Layer 12 of a small transformer language model trained on English Wikipedia (18 layers, counted from 0, width 96). Numbers have three digits each and are written without spaces.
A neuron adds its activation times its output weights to the MLP's output. To switch it off is to set its activation to zero at one token and run the rest of the model.

Output weights of the MLP neurons that the questions are about. A number n stands for (n - 500) times 0.0013.
n17: 401299231483394633638346520402558503639517619437524427422630364517477578537538547583494623415500397588548543457529503628582598481490593439568695318649462375496372670542343441454566478516507515390606682548723360680423402527291309590222419576548571568341270514478652816496442571419510287627
n21: 639593504705479496548351548348773538447639422706535674387397241412481606610504489476582367482515239594602394429417454439346557409511396504436398751508422524554437666445413342500560342709551792243471287618368523643589468400413368688685500568661655280488755496479570189571634429396583474433
n47: 456404711536526423690315318488504308507531692391665424504642474653546271649772558370611476249202361530579599514646445537357281324504366602517597320517645629310361419443405588520449445793451764470663458259481265613674550698561452357641512463455429364396536393439458680463542399653480750635
n59: 269642467482640641551526610626425211488535529365415563387359512632380163570545311453566201407424380408496576700521403669285413228631461304606491393360698506741010526397707547131601415643345324495479759632561726504444500565696433726574532407429653477202581634524777645601589539567706622547
n64: 655302490548591216340482552360572349540731563537577537610363428500535257532624553492449422423397598644388629564541446368522604367566721378523450423224401759299500647488587381690440467540459481751456545419504504396422492826526672369550544553391636270351504372477657756372438607405442436571
n75: 434700295205503608518500711610665452425537754553666526617381612439605346311519620299691270342422579493578657490553571646550419649390312632328320507551462360350557410385519507515315479635383171504647604507665450522346500627373602463699500488469496618417609500480547398295698485402537691616
n99: 394658439358496496492551609330459318298690401290482092854649392361649410487225751676529577351525363704565353364343679590423292476458500587280735411500652335572707734544657496681464476618671500116566458648647424595429388645495367408543374606376248628778571706524551431587575461339478392312
n101: 428466605235563527757534720414609437464451611522496489594394660616538569318329486362388478430513397423584530450706331497719479569507445497511451636530636637415496630492563660409756494598597621523553453576424493423687189649485647426353525404540664252388296382558449381346417472613311392493
n146: 386536367496572496473421208376446427455584482724384693536817558641681403597348449638549579132612463519516371355285431485647593430597658528530378598853409189407554685540755520240694395334728583365397316630424475295621573379559607643444542415431560371483492521467379784559444464527423207532
n161: 702496530410714465423559427393538850604294630418504313571480382314531450476740379339571628297355633595160407500390560278379468522508332821365509581453663339456443722558568276558374581329489271547466446425639508587511453495467748306500368264693532569394516542537512517625530615447448857598
n166: 541575308437493443493282605451828456436482563388422493424350621535603432507348668399497707608476305465507630533583540140739634393381493540435606344551586693384629596484507436492365622418643291316417429393579395616411387584368452533525444704342722500496574768544539651260594392486351438561
n210: 546503497497657580484626345554261477616581529611446503370315481379343674356617609308623388550267447397484728474397408423445683722592429582635472682836618653482467593515467433486339424524613514355441452441546666507512370432524467692533574403264467517587433586506503531551472572516526435423
n212: 493404582571788490460616450396622497707483511572404479531570659456578627580440486352680569318116546543343500428626605559518642344463548500463331514307404685316349408380538618276584581360570424556569645487375511490339552624417692687594385496437490376404411342587388422533436625447497455768
n260: 289468362566480552393374249511365575388405648394606555281586527663577556400267451667711552348404529531647603532666572409240525656442423436632773552550577482480413563472274580633404464383452396535443822483539316401561431639481591637507581455294539352462340500500434333407511624395536709556
n351: 449351490533554684364422399641455413557597323474493736479689435479338609486537511677480463286635602635721559510586558707383558449604574407595442493427681436306484567420747703226550500483320535418462612346389485267487612471669360420464198531309525531654286618547507677319349615466627486386
n352: 522340500386373391600567577582621496563535821406561573571380644372644570767836512619388619514469605447432542479587400815392571639389434627429345403547308490408403718425348280566474611563450599663357627617547221504269419445504472725234406424398627586479500433474732513263760370560480330234

Each question names a token from some text and the token that comes next. It shows the activations a of the neurons there, in the order above. A number n stands for (n - 500) times 0.014.

Then comes g, the gradient of the next token's log-probability with respect to the MLP's output, scaled to length 1. A neuron's effect is roughly proportional to its activation times (output weights . g). A number n stands for (n - 500) times 0.00078.

"aj", then "í"
a: 496500790492500493500500497488496500500498490500
g: 407534532487568428605490331545548528290472269329700234214695279552690474575541715430632496535281512252405605690457541700629610570511336499459689481643470475579432541643515391465625207567559443609574621406343617538702624360580566691547377166525481511518430349385383614811389446462585308575
Switching off which neuron hurts the next token most? n47

" he", then " married"
a: 499497500509779500494498500511490500488499572500
g: 496496221492597383429627447387383374543381557507446404604514592855461447593600569472561709463625289346489263581230768613580530219557352755672539486430391478565641601376648358318332342570754444518470617554574459552425475303584513464435427419487545686323761578722706557476545226564387509391
Which neuron, switched off, raises the next token's probability most? n64

"ors", then "a"
a: 543498511500500656500500489492500500500499804500
g: 528787583525401343723615387522281353704382631642442410581363570628520446386528593554449372331722370479502702369493378435512474261674520567747552611445714601469674485453407486417289614472429439539469269543284586714490441550638438323404725534491786279427507435487326359599536639167686569416
Which neuron, switched off, raises the next token's probability most? n351

"at", then "."
a: 500496495495489526489500489515500500595510553500
g: 605299670404551389407466671526518684610589589526620453458531602660645621400517598440375424370703351231502509582765248435367320466586490602596450569553454648707375398456706512369420311418651589344440495640166523457379797521248549241473474436357644521245351646484544533371507484539602698734
Switching off which neuron hurts the next token most? n212

" p", then "im"
a: 500500491491500500498500661494500490499492490499
g: 397655507521482515429620479522550532597642480208524609271370305590491479603338368400579582742404531532369290548237395367604673667477626642674364540543591563481609477598763446341672508412298394293507753413705667511489446642466586603535763531233612518218569509494542578398559464277541194362
Switching off which neuron hurts the next token most? n146

",", then " Te"
a: 490493500488500500862491492537490709500500496499
g: 498543238258509523170378500350633468541404353427403234554664589453465463636532500591734430368559571554132403578547676605660503561645630498369447458359471518654282646367458611620656643539730339508566635466556584572572405534464502312399540535481723485337751383503447774578567194458678336454
Switching off which neuron hurts the next token most? n99

" ab", then "use"
a: 500500499515490497582489500500779500498489667658
g: 630363337506392416451198331435611391308656591805933577588516749385577565542615454601387710508407461180519666438332354507609649343577621503467551453311454393555450548748520647333524561461402496479752491399657625530473405459311535370420406480441864602516338447470403380504492440586573526460
Switching off which neuron hurts the next token most? n166

"ase", then " of"
a: 500500500500489493500500491497488500496493595500
g: 542841438548602643234307801548452787394423510327271316645524495587326595515512408692735563397419271517582471445543507348425682647433724341567358558458563440323510443566411334317473386638420423478483520713507501463194485653569578736521585480584608336390626503572539418494541476348413372789
Which neuron, switched off, raises the next token's probability most? n351

" Ar", then "d"
a: 491492500500500500558500500497500499488499669495
g: 527600545481561396525345576223608392481449793717319534496670487485611506732596265501491597279657797701490467463569623525611513515449599596477465286493687552640348301338692382256387605548423333292333387675673560468313507575452556458629522431104703531505350506450449668372571431485482390600
Switching off which neuron hurts the next token most? n351

" United", then " Kingdom"
a: 500707500500500494536500493490499500499492488499
g: 509226371488568826517682638477598476616605477589656530435609532310313568570456515537547337718260743461393522605387384552423681426296268630436418528471587524447547598466502528128749520570611742320690384488530546629677563390487294557473233532530527411466353516352810492495420240508429518438
Switching off which neuron hurts the next token most? n21

" by", then " h"
a: 494498500499500498794519489499500694500500542488
g: 551425703694831193413486330607462423613720558443365531357515470746539446562439347550758320610507625515511680390377296286576442482327331450434617491348326437410469529716604702474540565386387515174509653411644679684547303570569617464496514607522370480401403334434652638289499726585471423581
Switching off which neuron hurts the next token most? n210

" he", then " also"
a: 500493500489835500488492500498495500495497603500
g: 407559608323379718780552297505679122325409406530461725420243317546324557512583665542583523364293651258247605407470562548426509628428606597484583469493463497494441477528521637411455532322374599787406533539566693200562351587615449426498627689560508503523579486284481506759588731367470494653
Switching off which neuron hurts the next token most? n64

"al", then "up"
a: 489500543500500491554500553494500500500500510500
g: 254591438577356486477472487472504668605521591636395510536612246156302453705443271353589568638484771492595466444562407374684610556432725383622364411400736156336497370461358521627456578543690403354639471470553564621399536584643430560539520648545469836630569384567666270402286498619565371369
Which neuron, switched off, raises the next token's probability most? n47

"if", then "ies"
a: 500489500493489589674488500499500500488496600506
g: 580378646406512529357587510601535561531440481300374515423425694690450288393592521667635653525692773221767271481320337510709429688297503426419561353465337465402437546548385342657498682478507424603428439553502640313528647533470322681678477563506740380426376734557426473393660250222697497562
Switching off which neuron hurts the next token most? n75

" along", then " with"
a: 488556500500496491507498500500493510490500639500
g: 558304652711636665360441431590398506394597582705642693490486492536461482369538550437392408655591539256693488482622749339321572312388317504512639462425186488580624609487592501224446540650546671700510388417292580422729298362550394438519571480525474765684383343602548347472358653158573553395
Switching off which neuron hurts the next token most? n351

"54", then " in"
a: 500494498499689496489499499498567493490500491500
g: 653497576466612471415611491445555495452550554374878422407465367389481200663413356490702525410495546337543545377464483411494816579431243299618509239468546600601645435323473396485537598617413401709680175694599491456280543586512333323514736345345358466724500546375548716660591590434546662607
Switching off which neuron hurts the next token most? n64

" the", then " National"
a: 495488500492500500746500494488498497499496562499
g: 673464293670374361298494416534635373559438105578493582724493405513381671444388448665422672446455487645425617494567535434462358553365619670700393436271560436152368738286513549575539584745656299456479766560590680521559564466523642302419383359448636360550562381608409482642554335440734537554
Switching off which neuron hurts the next token most? n99

" inc", then "umbent"
a: 500500488799500499500491495500498500519609500489
g: 734434478402438552505265758716682206613447351388370381540671389536443370438349672630392536380389489459394713591498630553333486511616576635642370774417482560520351558241498534552448550389245550515364576668560337490654597537561624445576615513452634498191514555603258760690412223611445518389
Switching off which neuron hurts the next token most? n59

"ther", then " co"
a: 500493500490490493493500500490500499699490498500
g: 543470545461548468191378335441509330692674614124453215645536239572398610714511621314314603697505507422394367534605531342540206508383447387477556570759531593615327676566355672561538522573529433447522545526601590693560701527600684547461506595331407523541308576477537693578497444579443535131
Which neuron, switched off, raises the next token's probability most? n212

" den", then "ounced"
a: 499637498494500500496500500500492500511496490488
g: 637559739390735381448434359437379432577249470678481513539632529305631678488306530366665385435693658438379286714586566618437374415353461309573639635497707478712476546529100345646496495389420505368489488549296491448521434423486476808583634550526412356436571204649574420630556640675382664400
Switching off which neuron hurts the next token most? n21

",", then " poss"
a: 488490500488500499864491492554492690499500511498
g: 607657539618452331352472554615666509709564652489384589447463367543470704363351319441617573522606602425378493723207468458399437706578480392610420440231761576572656435896438227464450680406429375248501303415541559576396703355483590615478725383493395309503480653545553407491317586690352405593
Switching off which neuron hurts the next token most? n210

"over", then " 50"
a: 500500500489500490543500588500488488488491500494
g: 454562751527523543440339405535741462571385246597548388745479518492409606516357586470478464527359819348552357406347637605771391461646439536632431437375617617432481429434141387433257340241622400539600630346740325480372540469433622521525432630335508793535505486518603632650621366733304589572
Which neuron, switched off, raises the next token's probability most? n146

"ring", then " him"
a: 713500551499500968539500499500500489497500489500
g: 517564189468401863396488336423706459588386623527486358430574665339542625401562589521278470310432458611250526601442491646600575478745370633580323720694633339498763456531539491548362405538766418356345492502315638566408475528460520715665247560445461565247385508591453450623598187497564580514
Switching off which neuron hurts the next token most? n75

"ED", then "A"
a: 500493499500538492497500500574500500500500499500
g: 403586360387453535766357480517402583657330536521507535522671448275399559630597445651660660472665762587381653195539370291744530537305696476418548523328568220412517552482378640714664418618364413449475624466655494454479411494588857376501375355476606793448440331540357387526336496270604466457
Switching off which neuron hurts the next token most? n161

"h", then " child"
a: 500498500492494495500488500490497597642497499500
g: 579365518655604646462167453523440501298511418570631748372354545654463358647499381554498524382700571301520476355619830522657402504593326410520536531299364311446727316440608265355551528554584543299701625552612464698540496295398497768618386311670385482472719548477438361245582483479612539664
Which neuron, switched off, raises the next token's probability most? n210

"ative", then " and"
a: 500500500498496565519509496500500500643499488500
g: 480514270406586299661867437463433506568633398639403374609444560622625764303647370429613528519317518505357506583502553215527770240606599521489613560608280523269629539379572740554465590340671677324625705534622402258467333552449481705333341666362519429423449443484326439526429562562595493378
Switching off which neuron hurts the next token most? n212

"s", then "ix"
a: 500500497491499488500500646499490500499488497496
g: 286324687605639558520572231500345569498362441471653440600461586249590432433472557500474658598480736190321630352229390660750466581422407384418682526446543366501471550430421541539734378683646464639351532519237316485666687495501352689361384491692490556496468835618456458593443563269582630496
Switching off which neuron hurts the next token most? n146

"c", then "ing"
a: 489498500678488547496490488491491500580498500597
g: 643598879545405357384575751739653715374522542221440387403444438558422392581594609453520445584299445669621392722612646435637430265499722589532299638460474662373586426700396547565291347333225857547468441479465429570558372605439459441708476452453529310415509296417414453436573453573515524360
Which neuron, switched off, raises the next token's probability most? n59

" from", then " ext"
a: 507498500500500497790497497652492593498500488489
g: 483644759513597389378526647502533491690667469537382461221259469604528599544484622358645417554320555621551623729422567611441654546407379423353485144366499677456340509525654518406160577272360582362299408526586705635447415491586417398336643375576517316653526383635481659371480810523729458552
Switching off which neuron hurts the next token most? n210

" In", then " 2023"
a: 489499500500500500494492500488515500550499498903
g: 557373581498285417556302370494590397640409402699473361457344262695444503543411532681275432551644691310381548579466691584403459561563580586735439523125480545547552460317232690651401828484558590697524664614586583620415440354541514445450541397458719458481360583582359658650606513471513276195
Switching off which neuron hurts the next token most? n352

" P", then "é"
a: 500514500500500500498500488498500500492500753500
g: 602569538482595674639358491453500441271408446386473458587454439522631536586523696502635422660354250259455444691613837455620570415437518403702511564529390662601443462386373549644429049744538689413546511185569664642553586520471511769394624353459606530417568238517321276494437617426371477376
Which neuron, switched off, raises the next token's probability most? n351

".", then " Wh"
a: 490491500491500498688491496488497492500498528494
g: 399225591505514505489390610515434245525702201417494231500490531750524341575392416495594391427420496495328389720664659581626514632471657200291345620531341534688586492573554509494714533529327521596399730363506701451619504449351434555633526618278436415543408739643629458544646317691245467654
Switching off which neuron hurts the next token most? n99

"o", then "\","
a: 500500500500500500499491495726489500494498625498
g: 362494553550659433596674610364319542598529604505669753322428397517354456416629583689252489440583706702618412406468397436607626529455561442406332417656585648626408473618438358532800571591719673521258715360110566445485344410338612475417529551407580530430544408185361270464648613500525526289
Which neuron, switched off, raises the next token's probability most? n161

" City", then ","
a: 495500500500500495524500500664500500500500490500
g: 273477362472343383700388690488633471554537475591317466642371292536601612368627649513340498435573389503640289645427561511662362349418428636594503808491470398450318477498675439330483480432637679617604739380585552409676488609444674746185408559533508576494612452631465263252658514293727246444
Which neuron, switched off, raises the next token's probability most? n161

" \"", then "Ch"
a: 500491500500500500494576502527497498500493561500
g: 369590382337345780408458458630455283529478461549294304468623857256550620464612567486446539461442511636149604761619464652445382436452384548445432522406318456595445783343477406584592449830747562551614578521648444644557379540503466431369582474577681504274604524306364462572641507449252406640
Which neuron, switched off, raises the next token's probability most? n351

" 1988", then " to"
a: 500500489500488488756500493500502500500500494500
g: 662563656761740553499347524404554268259627403262445619560640457691464301495376593407541596408589768562427489514469511556431473388404467196280488276578420399526567339428409413440378626544491237748510190536723606654567432523313438389399602506443549511669644456684656507693623675620366572441
Switching off which neuron hurts the next token most? n99

" 50", then "%"
a: 500496506500500579500496489500498500500500543500
g: 606469433288676505556292488723520534535498292488443419582511518371364663478394546556504520361447573500606476307383272509533721561570563502615327622695420234288499623504519707626240549553575284301236588580622513343484412665700463374325323463603566770522514527688540277656559638384680360788
Switching off which neuron hurts the next token most? n75

"-", then "2013"
a: 500500499564494500500594500500532500489490497695
g: 637410393237451477495697455606448376457341430360527416364527484550501434635541331548284648618411279649512472511802837753530618673727517470293559654408441533377507312463428624473767627795526461392554708461532530520512352466612676256488468636415444356422534582455293337356554622481190561545
Switching off which neuron hurts the next token most? n101

"\n", then "-"
a: 491494500489500500638612490490493488495488508488
g: 516634529515589421449546462419350495489782556217451470514598276602640627580466484394560374288346430439432461725546621417664437321259475325470475569431327468462512651564795661641365439463717702647381665548652512584648411649468436420495523540430501651605529587916386215282505252512340329477
Switching off which neuron hurts the next token most? n99

" Mexico", then " City"
a: 500493500500500499592500500488500500500500506500
g: 403593406628357622535566372482571553354342269443405309625332326649645562612390386571521187556296399577540496588534607583413427490396788334335514475488633517522233836451496562563486764508338522461482458331710554688533378432472418598592460575589565505812816478405523605559595158486630367485
Switching off which neuron hurts the next token most? n99